Layer 4 of a small transformer language model trained on English Wikipedia (9 layers, counted from 0, width 128).
A neuron's activation on a vector x is GELU(weights . x + bias), where the dot is the dot product.
The model reads these tokens: " most" " she" "l" "ves" " st" "ock" "ed" "," " though" " most" " c" "ust" "om" "ers"

The vector x that enters this layer's MLP at each token. A number n stands for (n - 500) times 0.0062.
0 " most": 679 496 565 579 604 520 334 788 571 348 730 784 545 758 227 567 891 432 461 541 334 613 399 418 531 449 776 652 670 356 301 667 169 213 266 646 672 349 447 231 374 762 416 402 690 219 271 467 398 379 579 732 373 549 533 473 521 494 531 687 888 776 421 590 821 338 750 380 358 415 382 561 769 566 366 701 453 711 627 495 575 590 628 341 624 800 611 433 263 424 390 214 417 531 467 576 560 732 447 436 362 526 380 620 326 92 451 640 425 55 370 262 558 457 486 685 402 358 485 572 323 165 781 671 367 521 586 209
1 " she": 653 383 540 684 722 586 306 858 593 286 703 850 652 627 229 554 907 361 407 536 309 657 477 473 554 323 703 637 631 475 403 745 253 173 340 670 774 505 501 122 358 651 549 340 613 323 284 452 304 445 468 696 398 474 436 371 533 487 607 592 857 690 465 506 723 372 718 353 463 323 477 621 627 455 468 694 652 715 712 473 476 565 518 363 582 703 562 531 260 393 532 158 374 639 522 574 509 724 483 298 195 621 477 673 330 210 459 759 482 24 464 181 472 534 555 570 426 379 535 512 510 361 769 592 440 340 493 43
2 "l": 578 425 594 664 651 493 364 806 546 376 746 877 572 600 218 512 905 423 383 539 269 683 432 569 453 348 638 579 804 455 467 705 234 189 284 749 746 474 575 273 337 614 383 305 606 334 273 522 297 418 580 605 464 533 597 414 556 451 567 665 836 906 443 503 609 321 622 396 497 365 504 647 576 417 471 697 549 787 497 607 610 643 684 348 576 844 614 420 188 552 536 143 377 541 575 603 518 607 472 249 289 589 503 573 162 143 381 755 496 109 379 342 645 478 553 546 352 405 532 492 431 322 771 553 324 320 523 108
3 "ves": 700 401 516 603 584 502 293 858 526 345 728 868 635 602 237 672 901 455 445 507 278 700 449 387 559 374 768 622 758 527 423 657 377 264 365 654 703 344 524 197 332 709 459 283 685 297 314 499 211 388 528 619 492 539 545 416 574 393 572 595 878 707 487 463 689 355 532 287 556 404 566 625 643 404 459 662 619 822 600 501 590 642 518 314 580 710 712 485 180 395 517 179 331 572 645 704 549 678 391 395 370 557 393 624 145 201 426 785 407 79 490 243 564 494 483 599 520 303 478 552 473 224 743 562 319 310 475 140
4 " st": 695 480 529 534 685 506 372 945 628 525 659 925 525 611 211 582 898 334 333 511 306 684 451 505 521 390 723 591 712 602 425 669 258 253 359 583 770 339 494 243 315 586 467 494 643 332 366 429 215 284 481 743 405 608 555 466 541 609 563 656 921 760 458 525 758 458 672 360 496 302 574 618 556 348 403 601 604 696 625 596 579 655 538 341 609 818 659 325 231 587 578 165 372 628 492 504 571 684 506 298 325 572 436 626 176 143 380 615 539 116 356 281 523 534 522 528 434 249 413 405 417 288 715 568 316 384 473 104
5 "ock": 657 457 522 587 669 415 418 909 537 402 783 781 512 545 182 574 932 515 483 534 290 692 514 229 456 390 708 649 807 516 445 598 306 309 334 611 810 394 516 246 304 683 411 370 713 297 243 471 285 447 570 686 455 567 553 383 558 558 510 655 935 716 600 541 760 394 630 379 502 386 577 646 541 344 320 607 592 658 625 554 626 629 463 398 596 767 696 398 265 340 546 187 313 552 626 709 496 703 476 303 260 573 439 577 167 177 345 771 463 132 322 215 611 503 483 510 501 347 380 337 535 316 784 637 384 385 434 125
6 "ed": 598 398 511 544 586 424 391 888 583 352 740 857 535 516 138 540 876 409 441 551 284 667 462 303 458 333 772 677 779 442 517 534 335 231 352 649 765 289 509 263 263 772 303 377 692 243 310 520 352 445 559 691 554 616 631 375 577 526 601 729 857 685 382 516 690 340 558 333 464 433 567 638 596 383 323 547 541 826 551 534 697 743 531 363 516 747 724 472 233 401 535 146 262 543 569 562 555 685 491 299 325 564 459 666 195 210 374 793 551 159 466 306 562 475 650 459 543 281 544 499 445 284 740 720 398 392 364 173
7 ",": 692 442 508 598 547 466 301 920 544 489 758 848 564 566 130 598 860 285 388 690 222 644 497 486 601 329 696 575 789 415 394 651 368 241 358 630 701 406 353 118 416 828 433 395 745 323 235 408 271 420 507 738 456 560 591 375 554 564 539 633 855 683 480 560 673 342 586 392 458 393 477 660 745 323 488 638 538 691 619 508 686 644 569 318 689 752 677 483 263 411 512 153 318 566 596 615 500 683 577 361 258 509 401 582 207 138 461 759 495 131 355 401 533 519 501 445 403 354 429 445 368 293 786 603 429 382 468 202
8 " though": 606 330 642 606 612 570 448 941 656 308 690 834 569 642 201 549 872 455 343 475 203 703 495 512 564 300 648 585 691 357 349 793 443 323 344 727 667 328 480 163 306 690 476 487 616 327 298 501 356 388 490 623 418 502 471 364 612 532 541 614 847 774 451 545 703 306 527 409 385 339 571 539 636 463 507 650 671 698 621 360 604 658 561 354 608 793 679 534 227 369 589 121 303 616 577 551 448 750 469 360 261 690 486 672 230 94 486 683 503 91 469 342 587 482 625 443 407 333 538 550 375 80 756 647 352 339 474 242
9 " most": 675 383 646 706 609 558 495 848 600 285 741 875 571 704 261 541 779 365 332 590 190 641 507 551 657 314 703 565 748 401 321 800 350 279 350 692 713 272 465 239 311 660 466 311 769 250 271 410 333 336 432 696 441 421 516 464 593 468 549 739 911 733 439 508 651 299 554 295 492 276 529 493 583 451 521 491 561 697 659 570 599 641 545 383 723 865 624 463 168 367 462 173 325 533 541 567 440 757 363 326 245 669 402 668 239 102 450 677 485 196 438 401 568 509 694 549 492 401 387 634 390 267 803 566 409 336 539 226
10 " c": 762 472 457 560 731 504 446 892 580 430 648 860 546 657 264 624 804 318 382 602 310 550 442 529 507 374 764 564 629 531 393 722 333 152 320 722 785 341 452 173 315 536 482 413 709 224 379 364 249 474 393 656 435 626 483 436 591 539 534 785 921 809 431 521 764 411 626 276 538 407 527 625 567 451 409 624 536 744 639 574 638 596 520 313 801 798 531 350 286 535 535 92 416 619 534 603 389 711 463 368 252 641 485 548 260 182 374 549 514 93 396 499 539 612 635 562 480 338 441 544 274 205 725 449 345 315 434 136
11 "ust": 629 520 553 537 653 510 428 924 557 371 689 832 556 784 197 638 818 372 389 555 435 598 539 326 570 328 695 669 794 526 387 614 290 217 292 680 811 353 594 229 270 656 566 347 723 227 351 555 386 370 485 664 423 527 467 382 620 384 512 604 937 829 518 429 799 339 593 369 488 343 559 750 526 431 406 653 502 704 590 489 625 674 482 409 619 821 620 380 327 319 557 136 386 526 569 720 385 597 450 275 271 598 549 558 135 331 305 649 477 132 428 315 559 498 605 610 375 338 487 494 339 275 796 391 394 345 469 193
12 "om": 629 449 484 500 582 465 410 955 520 367 754 768 622 713 238 672 804 364 447 593 328 713 474 426 544 450 664 634 820 460 356 633 241 329 242 718 769 334 585 240 312 729 540 448 671 294 310 517 287 367 511 627 375 419 373 337 586 462 516 652 880 783 538 403 689 338 565 540 526 292 597 608 571 414 479 568 555 702 568 611 672 668 392 422 592 818 667 460 217 390 541 136 260 533 605 690 403 705 454 373 274 576 466 628 99 245 412 745 447 77 415 467 646 546 639 515 478 388 333 477 337 305 806 483 355 328 564 178
13 "ers": 600 554 501 519 530 440 306 913 604 400 687 817 604 677 256 653 940 434 400 530 355 619 577 434 508 393 720 633 726 539 459 636 306 296 287 636 753 328 560 188 375 738 453 265 715 271 334 445 284 392 516 623 513 568 415 310 569 472 573 697 814 732 441 514 758 364 586 343 489 461 630 676 613 300 397 567 529 748 607 532 673 584 423 332 657 669 567 490 254 370 514 46 308 648 652 684 493 643 455 313 317 596 423 612 150 170 438 828 400 146 422 332 606 551 606 608 544 362 386 556 383 226 808 521 361 312 523 152

Each question shows the input weights of one neuron of the MLP. A number n stands for (n - 500) times 0.0026.

n65 (bias -0.008): 554 436 358 463 377 342 563 641 585 541 571 363 576 590 686 579 461 400 314 527 635 487 660 465 485 459 524 563 625 606 469 438 615 572 699 450 633 573 612 632 303 528 540 465 589 437 367 440 434 568 510 555 457 482 488 687 424 443 531 551 443 497 606 509 637 438 624 389 484 509 777 586 473 278 555 604 649 392 291 566 578 437 438 318 392 346 487 437 485 577 441 538 316 421 426 392 364 611 528 518 579 477 543 313 416 552 549 633 379 643 414 678 512 354 478 466 404 531 441 573 368 524 444 479 561 625 307 379
Its two highest activations, in order, are on tokens 13 "ers", 12 "om"

n64 (bias -0.014): 548 412 473 552 368 469 522 500 393 444 478 529 639 475 487 424 436 575 424 595 457 560 447 469 579 497 572 624 420 535 516 555 534 379 606 397 415 644 541 429 306 567 506 469 350 565 497 594 548 687 456 420 586 482 481 456 416 722 402 372 559 503 538 638 497 500 627 439 472 400 340 662 484 466 707 563 554 486 422 314 371 438 533 419 555 577 500 326 486 536 497 582 309 562 569 618 709 414 438 522 527 395 515 344 480 456 486 517 450 483 412 594 397 549 378 508 711 539 534 603 555 610 625 450 602 285 546 657
On which three tokens does it fire most, strongest first? 1 " she", 7 ",", 3 "ves"

n33 (bias -0.004): 555 557 601 622 561 494 520 454 275 407 531 446 553 448 503 429 470 506 350 480 506 458 602 571 530 526 599 471 566 604 577 463 407 461 733 428 379 625 327 460 558 477 431 492 521 553 473 291 754 392 445 336 480 600 354 535 614 500 628 556 538 691 396 503 547 324 484 724 482 428 627 295 494 609 449 415 421 480 464 561 543 461 448 405 460 614 570 400 523 611 621 342 488 456 408 542 541 505 629 406 419 565 610 360 548 531 379 421 345 653 463 662 623 525 540 576 327 488 566 521 531 531 503 577 406 534 539 385
On which token does it fire most, and how strongly? 2 "l", at about 1.2

n128 (bias -0.023): 447 364 489 592 422 547 545 408 372 532 533 584 759 536 316 557 378 522 539 454 582 474 553 427 560 589 397 408 585 726 524 442 364 652 346 506 413 620 404 535 661 558 522 649 629 542 335 390 655 511 462 588 459 505 452 516 578 492 606 540 539 362 772 360 497 450 586 466 466 564 682 647 465 508 412 541 556 505 479 556 384 513 447 456 538 464 550 466 371 511 406 391 547 595 398 540 500 459 329 585 513 355 497 534 460 468 468 419 651 633 514 463 439 519 517 554 566 486 584 537 438 542 465 463 391 445 604 378
On which token does it fire most? 12 "om"

n201 (bias -0.024): 439 725 566 635 402 558 542 497 487 485 456 368 390 505 490 555 525 616 527 464 406 562 492 693 568 365 623 415 648 459 317 398 478 531 485 390 462 490 478 632 342 378 484 478 690 407 550 519 485 552 450 543 526 599 536 532 574 449 415 530 438 612 482 670 492 522 326 513 446 558 412 477 508 583 530 449 524 529 572 407 326 615 742 500 471 487 508 470 568 661 478 650 350 548 539 535 490 426 604 425 464 505 392 432 543 495 585 489 488 429 521 345 471 633 592 356 413 473 417 395 572 606 452 495 412 558 541 395
On which token does it fire most? 2 "l"

n422 (bias -0.022): 465 640 437 420 635 431 533 480 471 353 633 246 541 565 400 443 422 439 232 437 582 533 365 569 427 349 473 611 411 449 428 335 688 563 530 702 515 355 594 281 469 822 673 583 570 356 435 256 496 588 84 433 697 336 662 481 492 575 610 508 686 620 587 508 376 442 515 628 583 649 314 604 492 645 529 492 590 216 732 681 545 461 480 359 500 392 480 407 689 780 427 496 543 500 867 496 542 428 335 376 327 649 564 508 575 464 377 348 672 735 572 240 489 583 427 710 383 570 461 334 719 336 414 570 504 290 433 666
On which token does it fire most? 10 " c"

n38 (bias -0.015): 465 339 481 508 567 472 386 433 436 329 366 494 455 608 545 550 617 528 510 495 519 480 561 526 442 514 458 587 545 692 516 379 474 452 572 334 534 398 538 416 328 567 355 402 466 534 508 393 567 492 547 571 563 510 462 588 511 594 389 523 506 539 627 381 484 521 539 516 602 599 606 516 484 429 397 327 528 235 508 623 595 621 331 503 448 763 558 556 462 462 668 545 392 506 464 585 479 614 486 399 513 422 404 425 451 619 394 345 602 522 459 579 556 462 555 590 583 601 410 446 769 489 595 400 462 471 535 673
On which three tokens does it fire most, strongest first? 5 "ock", 12 "om", 11 "ust"

n217 (bias 0.003): 409 430 525 494 468 380 359 362 402 435 477 488 497 577 486 462 527 509 549 391 486 570 463 317 563 535 511 645 393 472 503 579 535 428 646 363 652 648 518 255 585 486 492 558 465 738 473 652 500 333 515 509 401 621 455 489 471 433 471 520 596 506 497 426 333 484 473 604 497 633 563 500 639 582 527 528 390 692 567 526 486 406 597 489 596 234 532 481 458 517 443 718 361 549 577 607 641 545 361 446 592 481 428 450 556 564 360 561 443 394 641 631 579 545 429 497 446 448 467 447 685 599 470 285 461 370 572 485
On which token does it fire most, and how strongly? 3 "ves", at about 0.55

n132 (bias -0.009): 373 519 610 388 328 453 351 604 583 749 765 428 352 557 664 464 376 623 485 417 403 510 316 610 518 602 536 529 449 384 444 537 417 576 512 513 425 648 563 497 407 484 316 401 420 727 563 436 464 634 580 312 538 609 660 411 545 436 658 580 503 580 571 473 425 318 503 488 664 701 422 388 399 368 636 429 497 466 420 599 342 469 585 461 435 668 535 452 622 407 410 561 596 541 450 657 404 527 442 385 595 476 374 523 441 306 383 718 554 437 674 394 570 512 500 556 522 481 443 577 497 337 443 539 413 567 457 622
On which token does it fire most? 2 "l"

n153 (bias -0.010): 558 507 544 520 531 601 528 492 497 586 445 614 508 341 699 512 442 364 521 557 381 479 551 490 519 472 486 477 577 557 520 470 510 312 430 419 546 488 447 575 522 520 530 493 559 444 483 505 437 408 409 404 565 505 468 486 421 588 515 495 433 605 367 344 553 641 397 524 428 383 498 475 591 564 482 401 408 470 547 446 513 361 553 498 652 483 508 548 615 500 627 421 412 554 480 389 639 455 518 311 417 550 564 380 654 485 507 508 564 444 301 474 521 527 513 465 399 457 421 490 579 815 592 541 450 551 676 590
On which token does it fire most, and how strongly? 4 " st", at about 0.83

n107 (bias 0.022): 425 505 579 450 336 334 531 584 549 519 485 415 490 414 562 517 500 541 498 502 556 601 441 567 355 518 592 426 568 542 540 349 414 515 566 518 558 424 588 542 464 569 558 526 582 574 486 464 422 412 637 531 427 450 369 588 564 552 513 572 420 454 530 507 670 502 538 485 306 612 568 437 596 438 474 384 536 498 384 497 556 461 553 557 472 375 594 311 370 480 459 459 364 600 558 505 462 578 528 597 645 524 535 594 448 604 351 649 526 700 527 466 498 517 371 458 472 592 469 529 644 556 362 618 435 396 338 316
Its two highest activations, in order, are on tokens 6 "ed", 5 "ock"

n468 (bias 0.000): 535 435 453 435 475 408 571 625 490 628 500 513 537 498 463 548 519 568 447 593 540 588 544 330 502 697 474 606 481 562 495 546 488 498 529 390 319 562 497 570 423 552 490 529 552 537 387 413 583 454 575 631 633 337 490 445 419 400 559 495 495 366 333 533 549 449 546 523 468 552 586 604 389 493 586 469 470 469 543 411 510 528 615 546 476 505 377 631 401 645 440 475 335 458 361 439 465 566 555 433 474 599 482 482 571 581 651 450 486 546 377 507 367 526 481 323 461 377 591 560 670 470 500 528 401 405 486 562
On which token does it fire most? 6 "ed"

n321 (bias -0.006): 492 500 609 403 449 441 721 593 454 556 355 423 371 362 628 399 454 607 303 616 579 555 381 511 275 642 581 474 382 563 652 441 388 565 411 317 530 473 470 389 578 588 430 537 400 560 479 549 361 611 440 529 601 315 486 542 585 489 432 480 560 566 431 516 489 583 623 378 474 530 452 508 606 523 517 321 603 508 577 637 492 424 554 667 586 559 528 559 483 692 500 580 248 531 492 381 487 421 546 375 503 436 476 564 439 428 442 463 508 348 539 454 466 497 595 508 337 477 476 509 710 484 557 618 572 524 437 572
Its two highest activations, in order, are on tokens 4 " st", 6 "ed"

n436 (bias -0.027): 380 406 262 629 675 643 392 305 633 398 574 428 342 620 738 743 563 359 418 503 537 540 419 418 503 467 528 563 366 605 521 447 458 694 525 470 486 624 450 429 537 524 553 428 539 251 560 647 523 417 541 408 461 514 640 405 591 538 671 463 506 415 319 471 443 560 398 394 500 716 397 565 474 601 626 550 691 580 628 439 446 543 536 514 429 462 551 500 527 574 565 588 491 588 262 491 537 436 561 406 410 511 566 543 269 497 477 473 500 602 515 323 406 480 390 421 509 506 526 561 570 379 532 514 547 503 448 457
Its two highest activations, in order, are on tokens 1 " she", 3 "ves"

n489 (bias -0.031): 591 623 471 453 449 367 673 425 344 562 506 509 781 562 486 592 466 438 536 448 332 518 620 584 325 515 384 539 412 682 497 524 618 532 621 577 373 360 400 520 429 584 574 426 581 443 455 345 394 588 500 381 397 762 552 545 488 647 518 524 560 400 621 489 386 492 570 614 633 374 423 453 632 630 524 462 548 444 373 473 604 650 642 394 515 479 455 426 509 438 393 425 444 503 648 514 466 411 500 521 402 366 462 239 488 718 561 548 579 512 585 561 607 549 535 532 541 395 429 433 375 486 437 460 500 575 646 306
On which three tokens does it fire most, strongest first? 10 " c", 7 ",", 12 "om"

n19 (bias -0.026): 434 494 655 404 387 457 491 632 546 601 469 278 585 732 554 576 412 423 603 520 283 573 497 419 421 538 623 381 473 570 528 474 508 525 405 469 557 624 581 286 620 474 392 439 459 410 600 474 489 658 464 529 474 492 450 607 364 303 440 488 645 561 550 451 467 318 522 555 482 605 544 475 472 456 503 575 720 393 481 347 534 403 491 355 401 608 466 525 528 537 454 529 618 541 434 484 514 554 474 644 700 567 331 438 388 469 592 375 592 477 531 512 460 341 526 719 474 575 397 597 640 527 595 424 421 600 503 617
On which token does it fire most? 0 " most"

n232 (bias 0.006): 346 476 331 619 449 513 549 699 413 480 529 374 740 388 414 444 551 497 510 474 533 470 605 414 622 570 482 422 595 534 561 442 776 531 609 463 395 545 720 640 436 411 450 520 476 492 548 470 575 413 500 572 436 578 403 422 459 456 452 609 505 418 479 362 662 406 581 764 366 544 495 495 617 347 478 445 432 492 627 467 492 492 516 384 521 503 479 477 442 437 581 421 370 530 428 433 518 440 603 452 607 573 508 500 541 471 322 467 538 535 511 579 450 560 529 621 572 573 475 522 613 536 423 587 360 421 490 500
On which token does it fire most? 13 "ers"

n295 (bias -0.016): 314 517 563 378 512 406 494 521 402 450 439 580 539 503 405 456 356 456 608 451 449 639 568 575 531 613 450 670 469 689 462 608 497 509 402 576 450 442 643 486 542 589 599 516 664 488 567 458 616 285 422 424 444 575 457 663 565 389 485 452 626 566 529 469 593 553 642 602 458 418 492 384 412 650 597 474 521 561 674 726 559 386 556 417 384 279 512 365 771 555 617 419 345 700 494 542 480 409 515 500 437 364 323 421 406 609 463 395 378 444 535 401 317 474 488 494 456 586 508 651 402 477 491 413 520 419 511 614
On which token does it fire most? 11 "ust"

n346 (bias -0.027): 461 419 475 476 464 481 436 538 535 608 541 452 451 431 354 474 475 469 505 612 609 574 538 521 493 619 490 535 528 610 470 512 396 485 454 447 420 431 484 448 403 547 508 525 443 476 554 516 488 478 440 541 517 487 505 379 512 523 462 467 460 510 477 505 474 461 396 413 428 502 454 490 535 537 592 512 474 497 558 583 514 512 491 553 515 481 509 561 539 470 451 488 390 571 485 518 515 569 510 476 433 524 531 500 608 601 460 493 557 560 505 544 414 543 544 453 331 493 454 423 529 484 593 466 414 580 540 537
On which token does it fire most, and how strongly? 7 ",", at about 1

n248 (bias -0.015): 533 472 457 483 530 456 364 425 449 482 498 502 526 538 498 458 588 548 603 436 498 489 481 530 482 532 427 437 486 485 467 514 468 514 537 459 523 460 510 512 547 447 579 524 474 481 535 414 434 527 535 440 587 548 461 530 471 492 585 563 556 490 494 541 514 520 514 517 594 445 426 502 477 395 511 440 503 613 583 532 508 400 473 482 461 558 530 578 583 517 444 553 478 476 536 506 502 436 389 519 566 583 605 562 412 497 570 377 539 535 445 445 534 457 489 491 424 420 509 497 469 438 547 547 572 554 480 451
On which three tokens does it fire most, strongest first? 4 " st", 3 "ves", 0 " most"